Layer 2 of a small transformer language model trained on English Wikipedia (8 layers, counted from 0, width 128).
A neuron's activation on a vector x is SiLU(gate . x) times (in . x), where the dot is the dot product.

Input weights of the MLP neurons that the questions are about. A number n stands for (n - 500) times 0.0012.
n5 gate: 526,320,639,586,405,554,587,407,579,329,512,588,368,396,392,558,617,404,787,513,523,510,408,554,247,466,578,414,416,414,513,460,488,465,638,460,633,195,558,550,433,566,428,784,718,450,518,519,429,512,548,503,540,628,474,459,612,462,620,359,420,416,315,578,424,623,546,650,634,459,477,474,529,467,405,593,439,601,497,503,572,488,654,670,657,514,449,583,553,457,538,246,606,307,579,529,592,605,621,515,500,529,545,578,529,588,484,584,468,612,342,544,610,386,482,593,634,383,472,358,602,364,749,555,570,668,519,484
n104 gate: 444,405,694,960,619,375,666,584,571,523,411,327,510,320,399,335,574,455,514,573,479,263,340,453,419,394,305,486,517,572,274,400,464,371,416,363,550,534,445,497,388,489,256,432,573,473,355,429,453,569,527,479,553,448,552,398,461,408,642,466,414,691,660,327,446,510,422,577,282,595,302,479,455,518,562,596,608,459,638,620,661,454,446,427,358,362,394,551,580,394,425,586,654,525,517,622,547,585,500,387,316,458,711,497,479,493,460,313,661,562,590,558,375,469,494,493,654,425,401,420,497,432,611,548,585,384,262,377
n105 gate: 558,442,375,592,620,443,439,516,500,801,739,374,583,296,456,557,577,614,553,630,375,411,426,587,651,476,535,644,594,511,372,485,290,233,675,193,404,354,543,374,435,551,549,507,763,472,589,490,358,571,496,464,356,557,471,550,573,472,688,577,648,619,423,316,419,421,533,282,559,398,302,364,543,315,374,558,456,437,326,284,566,688,420,384,562,632,199,521,403,441,210,589,621,612,571,417,633,511,684,503,493,410,584,507,496,496,538,411,486,417,341,657,435,405,342,436,479,535,548,464,493,515,658,432,585,496,518,551
n162 gate: 356,424,720,585,414,404,543,522,587,795,304,340,507,362,442,496,587,317,476,632,740,479,595,515,503,183,752,535,500,451,551,646,654,503,345,278,599,468,585,649,689,645,373,500,390,497,612,389,634,507,633,374,398,433,567,251,409,521,666,576,333,443,442,475,556,404,401,613,593,584,522,521,486,471,588,428,676,500,646,318,517,442,434,615,439,873,518,616,565,544,398,334,514,569,531,543,556,504,331,542,318,357,470,496,418,435,503,386,652,768,523,500,493,622,709,578,391,538,548,447,541,529,532,628,591,475,450,569
n192 gate: 456,515,573,771,286,463,420,665,468,472,789,436,541,362,762,507,507,471,657,493,519,598,396,784,625,385,518,407,581,388,593,699,366,260,363,295,528,456,558,518,543,444,468,393,563,564,517,557,454,648,704,455,531,333,292,374,493,619,483,397,696,291,493,643,643,646,545,461,380,500,713,445,351,504,379,523,559,457,419,396,267,340,642,474,392,546,478,590,430,227,345,409,482,513,514,467,707,414,226,371,500,566,531,555,474,345,486,648,533,619,466,432,314,364,534,601,464,418,423,339,507,560,460,646,410,468,678,307
n218 gate: 620,486,439,332,339,453,429,530,470,454,555,487,591,324,387,578,427,524,391,548,340,621,537,486,444,487,513,500,418,477,521,577,602,497,321,511,412,402,537,202,454,334,372,361,487,437,591,589,539,455,650,555,542,503,476,433,465,678,384,566,529,330,458,456,154,537,563,375,546,487,535,547,466,579,661,536,265,616,350,340,421,303,576,311,506,614,477,379,595,618,376,394,575,522,704,688,527,528,413,429,535,605,312,312,534,476,444,454,291,685,484,426,714,477,566,355,493,770,503,527,442,350,646,459,330,650,611,679
n253 gate: 628,385,599,448,325,530,359,546,479,333,564,441,346,493,514,518,662,573,417,507,381,356,594,648,438,713,541,625,364,273,496,329,443,206,761,408,409,423,373,400,529,554,558,417,510,486,503,345,588,660,614,349,568,612,253,392,493,490,480,390,547,458,540,373,396,433,522,469,760,462,276,616,465,597,650,659,453,452,574,352,483,534,253,536,652,259,368,723,589,590,531,478,555,594,556,606,355,659,367,433,345,507,795,528,518,539,312,313,500,567,444,427,422,441,412,668,524,576,490,475,567,511,479,641,465,500,679,504
n282 gate: 450,446,459,395,719,542,406,585,476,543,484,432,398,566,558,541,428,374,260,393,182,524,524,440,556,806,544,456,433,423,467,462,446,841,351,619,484,537,631,464,651,813,611,480,413,727,406,309,300,500,359,537,429,569,369,415,567,670,356,444,610,455,362,135,332,275,534,362,627,440,479,378,651,504,434,364,387,384,280,688,397,726,600,368,488,371,569,314,539,634,415,470,765,425,669,463,716,525,670,259,462,381,473,315,631,826,452,419,399,294,708,517,426,673,504,670,378,524,574,627,523,508,566,414,673,548,484,288
n5 in: 407,565,475,640,418,487,380,540,417,480,392,562,510,523,504,655,607,546,680,571,590,630,295,559,611,259,390,517,558,528,612,438,567,555,611,271,510,662,436,296,452,518,548,659,435,469,635,666,341,427,542,658,432,366,472,287,388,640,554,569,405,259,558,539,555,720,348,603,521,607,448,472,542,547,473,561,527,797,452,500,527,450,428,632,463,608,228,633,643,572,371,467,497,324,646,393,500,644,535,301,576,688,623,575,571,386,288,709,416,659,402,460,504,413,311,525,384,458,470,316,652,489,553,458,545,347,306,281
n104 in: 382,434,640,843,694,494,586,622,383,586,418,312,430,552,413,442,577,347,383,421,461,371,409,435,460,441,404,638,536,618,381,334,397,379,413,296,608,449,575,574,370,601,278,440,556,396,513,517,411,545,567,542,700,388,524,652,591,500,562,507,497,514,496,301,466,387,468,685,265,540,322,701,497,448,734,566,490,376,572,700,646,445,447,555,412,345,554,619,678,360,473,376,543,428,507,600,480,514,547,540,230,332,645,452,452,576,470,404,636,532,586,507,503,561,487,558,476,611,592,363,500,359,404,517,527,395,244,295
n105 in: 314,601,336,469,721,392,599,384,363,352,350,554,471,597,338,463,714,426,543,531,448,619,517,673,507,690,583,554,622,517,490,394,668,564,639,439,346,616,551,543,491,591,384,346,447,643,425,507,343,539,658,549,710,446,507,358,497,507,575,374,434,599,637,545,517,490,644,645,338,483,418,790,585,652,419,533,646,453,554,524,643,510,543,593,484,349,588,517,556,395,817,589,358,591,372,555,483,528,713,426,447,455,545,693,480,645,563,574,649,729,506,461,401,440,717,449,659,564,526,462,347,500,586,609,618,604,401,535
n162 in: 642,577,507,321,313,675,489,465,588,521,538,496,554,640,434,230,496,543,440,424,382,342,350,336,419,618,560,624,507,607,729,705,561,266,651,534,531,583,380,440,471,500,713,567,472,458,455,599,462,442,425,838,632,367,504,346,456,504,500,433,510,518,507,438,401,601,611,507,454,390,624,475,493,515,486,411,631,450,485,659,384,559,377,273,517,587,421,639,430,341,546,354,367,427,607,263,482,485,632,336,418,486,449,555,388,368,710,402,708,720,329,538,659,468,813,267,321,326,465,496,445,500,464,421,333,693,601,445
n192 in: 355,510,412,438,450,533,487,418,557,535,366,513,542,596,229,520,644,713,538,493,523,344,629,414,538,516,389,567,424,755,447,429,435,535,391,595,487,607,732,356,444,600,591,609,406,522,295,414,749,463,503,457,619,669,542,506,573,477,503,579,409,637,456,379,439,477,433,525,538,398,432,363,464,579,478,671,587,545,352,634,601,659,335,477,566,414,439,397,613,530,526,456,415,494,420,500,114,490,649,589,513,343,641,408,539,563,595,459,552,647,554,486,742,725,377,516,464,686,537,399,444,383,565,402,503,651,490,493
n218 in: 447,556,323,459,518,468,538,590,442,604,421,524,539,467,532,431,391,314,629,486,621,565,521,573,578,420,601,527,450,421,560,507,536,371,458,410,410,593,695,405,534,557,423,154,614,419,305,334,656,648,503,620,616,703,562,240,472,373,635,443,503,559,553,524,425,590,536,587,369,476,583,514,386,458,615,322,691,483,562,365,295,609,476,335,513,402,623,651,708,514,596,543,289,356,329,444,571,457,531,453,226,587,507,472,587,318,386,284,634,482,590,666,413,503,669,486,472,466,410,333,291,454,385,389,377,452,666,306
n253 in: 647,453,383,624,532,556,418,540,514,565,456,444,269,682,435,457,517,528,810,468,416,373,588,605,521,483,438,497,493,461,416,489,661,385,460,400,288,422,129,535,333,482,610,521,424,257,517,563,634,433,542,670,282,472,418,317,489,289,473,483,428,539,398,418,507,589,639,345,472,674,500,677,511,655,537,424,500,385,331,478,238,693,351,583,500,317,416,299,373,474,595,578,445,484,546,493,336,547,648,607,321,557,443,457,532,371,466,673,458,515,767,378,397,420,251,528,373,500,463,539,639,332,450,532,504,405,447,410
n282 in: 426,360,362,530,731,552,491,504,336,633,504,677,432,512,539,551,471,474,378,25,214,590,419,731,306,644,379,496,400,440,298,544,407,808,382,558,591,530,616,580,531,566,512,719,479,622,233,408,379,484,373,605,323,530,246,419,482,411,447,308,657,513,394,245,475,500,557,483,375,433,697,650,564,387,484,366,287,441,369,548,350,484,626,243,446,369,475,513,467,742,445,303,641,318,665,431,631,522,849,551,522,453,520,292,693,613,375,442,423,49,408,437,552,724,488,645,543,310,669,526,451,460,712,543,437,568,470,133

Each question shows a token from some text and the vector x that enters the MLP there. A number n stands for (n - 500) times 0.0066.

",": 497,528,590,475,463,525,468,451,458,608,323,506,644,592,376,427,556,462,502,553,595,463,465,496,541,587,563,405,529,491,507,542,590,399,557,517,535,552,623,468,255,613,267,511,525,509,453,498,557,530,373,581,561,466,471,584,656,524,469,524,548,499,405,544,548,475,564,529,607,513,522,504,567,520,360,409,645,456,565,539,610,447,571,515,392,509,514,479,469,498,430,574,474,647,541,563,425,465,421,584,545,631,643,509,554,281,374,531,469,467,516,586,287,491,496,490,538,429,563,484,521,466,418,450,626,362,486,495
The two highest activations, in order: n282, n104

" writer": 537,480,433,388,460,745,394,425,479,581,442,426,584,474,640,503,619,524,532,487,608,545,501,617,422,498,482,508,543,523,593,467,580,393,531,429,500,375,658,529,240,530,456,488,447,457,512,525,423,493,387,503,512,458,430,502,597,516,344,576,450,456,467,562,493,346,520,463,570,616,525,487,625,419,574,524,729,445,512,571,604,446,537,355,383,490,625,439,502,628,570,479,568,593,553,484,476,491,465,687,519,494,622,606,579,250,472,571,412,509,474,484,478,468,434,558,500,499,660,542,504,605,555,522,485,467,510,482
Which neuron lights up most? n218

" the": 479,559,499,423,415,572,437,388,532,830,462,574,552,575,521,462,585,582,434,497,510,421,457,500,421,563,383,479,621,407,550,483,618,297,518,484,565,501,486,466,452,510,521,491,530,539,464,487,483,635,496,511,496,512,437,583,539,478,419,489,401,399,469,512,521,528,544,474,599,526,546,538,475,526,471,485,550,570,527,518,483,540,552,532,384,429,674,479,448,547,461,472,455,615,688,593,496,444,501,493,507,534,620,461,488,416,562,488,408,458,568,504,314,563,543,475,540,445,575,448,544,490,448,415,583,422,575,485
Which neuron fires most, and how strongly? n253, at about 0.28

"The": 434,590,528,483,409,536,469,334,469,821,510,515,516,546,490,487,617,519,490,446,481,471,507,550,428,572,383,485,515,482,584,507,618,247,565,527,571,557,523,463,354,521,532,489,562,579,473,540,483,571,583,508,517,547,460,582,590,522,466,499,449,462,474,465,513,515,486,409,587,488,549,537,549,484,476,336,520,525,549,514,479,565,582,494,377,428,683,537,474,533,500,518,463,603,589,544,457,427,504,508,454,551,632,479,401,388,511,547,472,460,540,556,317,549,507,411,576,432,565,491,620,446,508,466,641,414,527,466
Which neuron fires most, and how strongly? n253, at about 0.21

"-": 487,609,527,439,430,515,515,394,410,674,523,636,550,543,483,454,466,454,535,422,610,468,451,545,431,506,378,378,546,550,626,479,614,393,513,607,651,493,652,512,288,580,456,509,476,551,434,494,443,516,475,580,531,503,386,497,511,372,556,665,585,471,345,456,491,506,415,621,625,532,459,543,486,617,439,430,538,489,618,509,557,454,555,377,491,369,539,525,535,551,465,509,503,744,595,535,536,437,504,534,594,559,619,535,474,417,444,521,391,526,546,506,404,488,438,479,449,510,746,488,587,422,428,421,513,445,452,522
Which neuron fires most, and how strongly? n105, at about 0.036

" d": 502,573,545,556,556,541,410,429,532,623,459,469,651,501,394,492,560,446,507,548,667,495,534,567,395,624,475,461,706,433,581,439,416,449,467,530,550,416,615,529,486,513,411,392,534,619,594,540,493,668,440,523,406,442,461,455,454,214,451,599,511,465,485,601,433,436,570,551,593,491,460,548,628,591,421,445,632,500,567,546,505,549,561,563,430,480,566,505,513,546,379,425,431,557,570,634,526,433,610,577,520,537,521,561,451,490,523,596,588,517,492,481,514,416,290,448,527,410,500,296,470,576,505,408,412,363,526,496
Which neuron lights up most? n105

" got": 478,683,465,390,432,563,412,702,512,685,335,511,488,536,409,539,564,557,475,495,496,458,404,546,481,583,359,530,499,510,661,422,588,595,512,471,484,498,579,475,407,378,463,384,548,615,466,511,496,443,466,546,482,550,538,495,669,521,537,591,588,386,452,456,478,603,552,551,621,554,480,461,491,446,413,619,476,482,696,588,428,379,533,434,402,373,518,512,464,581,594,508,556,623,618,593,575,499,502,635,571,563,357,588,502,430,311,436,484,600,454,604,459,704,494,486,550,449,470,464,353,462,541,565,489,421,481,536
Which neuron lights up most? n218

" down": 624,553,462,472,340,489,393,407,669,661,373,607,536,511,474,573,503,621,621,407,522,429,470,582,445,576,418,544,575,624,566,422,501,584,485,407,526,569,472,399,360,592,366,434,627,584,477,558,574,424,539,603,415,590,499,507,633,434,468,597,581,485,505,472,584,463,450,547,520,475,527,439,528,544,487,543,502,482,671,539,439,483,452,472,399,570,442,624,490,571,575,641,559,589,556,589,525,556,479,813,595,500,514,451,521,367,438,513,531,453,407,502,475,668,473,560,569,385,497,473,504,582,493,473,646,364,448,534
Which neuron lights up most? n218

"a": 440,512,505,392,560,717,441,452,472,510,395,418,531,507,449,495,484,515,406,525,666,456,504,617,380,607,400,459,629,382,612,493,653,445,574,558,649,484,449,450,353,566,397,458,375,489,514,594,612,654,479,451,578,512,533,570,542,446,460,594,453,407,403,542,410,390,559,487,458,468,531,434,520,580,483,466,575,506,527,624,611,626,537,412,507,535,565,457,474,515,402,521,545,589,507,552,531,402,536,536,488,542,513,516,510,106,262,448,571,460,528,493,483,547,372,509,595,369,530,455,602,460,469,406,594,478,667,447
Which three neurons fire most, strongest first? n105, n282, n253

" Professor": 409,551,586,414,438,664,420,335,404,527,516,497,640,396,584,453,554,553,537,425,468,556,460,562,480,509,506,538,466,467,551,566,582,388,491,480,546,434,605,573,343,521,442,541,440,378,419,578,451,554,414,437,577,510,456,479,638,497,392,598,466,534,507,484,477,397,473,425,583,623,499,501,520,408,587,549,644,459,561,644,635,556,688,355,447,593,654,441,547,692,548,537,525,620,476,540,435,467,518,664,516,542,571,555,563,243,459,579,445,481,443,613,498,522,330,551,528,476,664,516,585,657,466,498,600,440,427,526
The two highest activations, in order: n218, n253

" to": 631,459,557,378,408,493,475,461,421,740,504,560,554,673,346,512,523,481,470,519,566,547,417,559,519,668,468,510,551,449,648,444,536,365,444,473,490,541,566,515,342,679,471,490,492,570,485,522,550,506,529,625,516,506,522,570,515,416,465,568,570,439,445,465,579,492,645,494,622,627,515,488,427,473,373,462,581,503,477,565,596,641,567,426,407,493,479,483,505,552,430,390,486,630,564,476,598,406,543,632,591,625,603,579,574,407,444,483,508,569,455,493,429,655,431,432,565,373,555,483,466,502,533,377,600,523,474,384
Which neuron lights up most? n282

"ing": 590,483,560,343,475,607,409,355,532,644,363,591,505,562,442,565,612,485,468,422,579,564,524,541,401,684,267,487,651,406,582,431,554,530,502,380,596,552,469,478,366,529,497,528,482,598,484,487,563,570,503,505,543,435,491,592,452,513,323,546,609,480,388,515,609,455,517,415,518,475,601,516,583,505,462,583,495,477,616,576,462,567,516,396,463,478,541,502,463,612,481,615,582,586,446,545,437,449,451,649,503,484,609,554,550,216,343,463,591,664,470,545,442,667,378,362,482,497,434,484,518,499,438,472,600,380,431,489
Which neuron lights up most? n253

" l": 516,550,581,497,464,517,381,507,414,624,524,440,570,406,465,517,538,462,536,607,620,540,518,604,387,631,435,501,568,351,568,609,513,479,470,508,503,395,520,615,375,554,407,383,518,516,490,426,512,550,535,541,383,425,603,413,571,379,466,504,521,552,511,523,410,412,581,465,504,552,478,641,663,583,438,443,568,470,553,599,477,555,616,523,421,680,491,539,566,467,380,438,351,526,494,616,508,411,579,554,587,697,424,450,470,524,505,494,496,469,612,370,536,540,352,476,552,478,538,273,564,506,464,377,388,335,671,513
Which neuron lights up most? n218

" North": 498,528,527,451,407,608,436,414,373,610,405,561,638,390,594,363,602,603,558,628,475,523,562,555,397,615,465,445,592,438,398,532,571,448,492,405,543,552,607,562,604,527,484,538,523,556,392,593,544,584,480,476,448,569,494,496,498,546,562,563,576,492,401,578,507,622,554,486,598,450,582,555,401,560,421,437,489,364,658,629,639,372,434,455,497,499,658,510,505,522,466,629,491,530,582,412,401,363,477,485,426,473,621,389,541,466,351,360,490,475,556,485,459,538,440,335,660,497,484,330,501,544,521,430,603,412,526,437
Which three neurons fire most, strongest first? n192, n5, n105

"5": 498,550,523,460,363,629,566,379,497,562,258,451,533,500,497,481,479,386,558,492,542,495,517,371,376,637,526,512,592,461,529,558,672,419,490,418,635,562,453,527,374,637,414,399,596,445,476,533,649,636,493,498,506,500,482,494,524,424,432,506,475,422,403,513,425,397,562,535,505,547,543,521,520,534,402,454,580,558,589,578,598,542,510,406,334,531,469,487,424,440,535,576,555,636,464,531,552,332,546,606,551,530,747,599,581,387,322,443,637,576,576,456,499,509,498,515,538,409,662,487,558,469,519,544,498,476,559,447
Which neuron lights up most? n162

" of": 510,480,472,367,475,497,505,347,518,728,481,557,551,619,497,481,550,453,486,470,476,570,414,652,517,658,398,432,584,535,560,490,598,350,443,439,555,540,671,449,403,633,532,491,498,446,417,492,676,424,409,568,585,493,477,474,519,485,530,544,583,456,435,557,512,546,581,567,607,479,501,517,492,482,430,458,599,498,513,541,545,620,634,471,304,562,566,515,570,492,489,593,550,652,477,502,545,447,455,581,578,617,617,616,614,355,418,412,586,544,488,440,409,668,403,578,526,508,493,519,478,489,459,438,603,438,479,427
Which neuron lights up most? n192

"\n": 575,586,393,382,385,616,421,570,408,590,389,421,624,662,394,397,524,573,468,545,508,514,436,562,409,648,366,433,628,582,577,544,606,429,542,382,509,513,593,580,194,507,542,482,512,456,545,341,494,568,492,527,486,435,372,574,500,593,515,539,559,497,407,546,528,508,454,487,543,562,422,531,451,583,403,468,503,605,560,546,560,486,596,429,389,413,564,460,533,551,449,578,526,736,571,600,360,447,422,554,496,497,524,552,504,491,514,434,501,464,365,611,435,440,500,424,500,367,682,535,452,429,476,536,542,451,504,383
Which neuron lights up most? n105

" attended": 538,494,441,348,360,494,404,491,475,639,387,522,556,564,501,518,571,458,518,490,389,408,475,542,463,642,375,468,510,562,509,425,699,428,661,464,443,579,696,454,364,468,473,467,442,512,516,509,459,375,625,471,560,403,492,458,670,431,546,492,483,498,316,503,518,444,541,477,586,599,537,517,409,523,616,594,576,392,733,690,450,501,457,398,340,477,527,494,498,511,680,555,523,574,572,549,614,509,482,583,605,561,487,506,578,433,582,405,434,528,476,558,475,578,423,500,521,460,401,496,489,544,467,435,635,408,564,482
Which neuron lights up most? n253

"ne": 534,445,456,474,399,626,468,387,445,510,288,350,480,487,351,583,469,466,494,432,575,497,382,553,441,612,505,471,508,573,528,447,542,389,484,521,590,616,531,514,315,490,471,430,425,450,406,549,651,614,522,541,552,600,605,543,438,433,415,601,401,509,519,617,395,482,496,397,489,409,540,498,606,567,424,493,599,464,491,559,486,522,574,360,393,417,560,427,575,608,478,588,491,610,612,536,474,434,494,530,540,495,647,500,539,211,376,636,598,493,504,431,492,540,516,364,567,501,544,444,619,466,554,343,508,287,661,526
The two highest activations, in order: n218, n282

"as": 453,403,394,383,470,674,417,261,518,523,432,443,476,523,503,488,494,503,502,527,504,353,383,554,484,585,429,505,704,527,548,450,532,466,589,467,633,488,520,566,310,634,442,538,365,552,469,480,519,602,559,550,443,506,528,590,582,547,448,622,515,391,472,555,506,377,581,578,565,469,530,543,425,576,526,496,601,414,598,578,560,571,491,437,469,508,538,441,482,561,483,537,637,549,647,546,381,441,557,527,595,484,538,617,533,116,233,497,480,490,516,512,557,588,430,554,565,371,524,431,549,414,378,414,611,431,654,555
The two highest activations, in order: n253, n218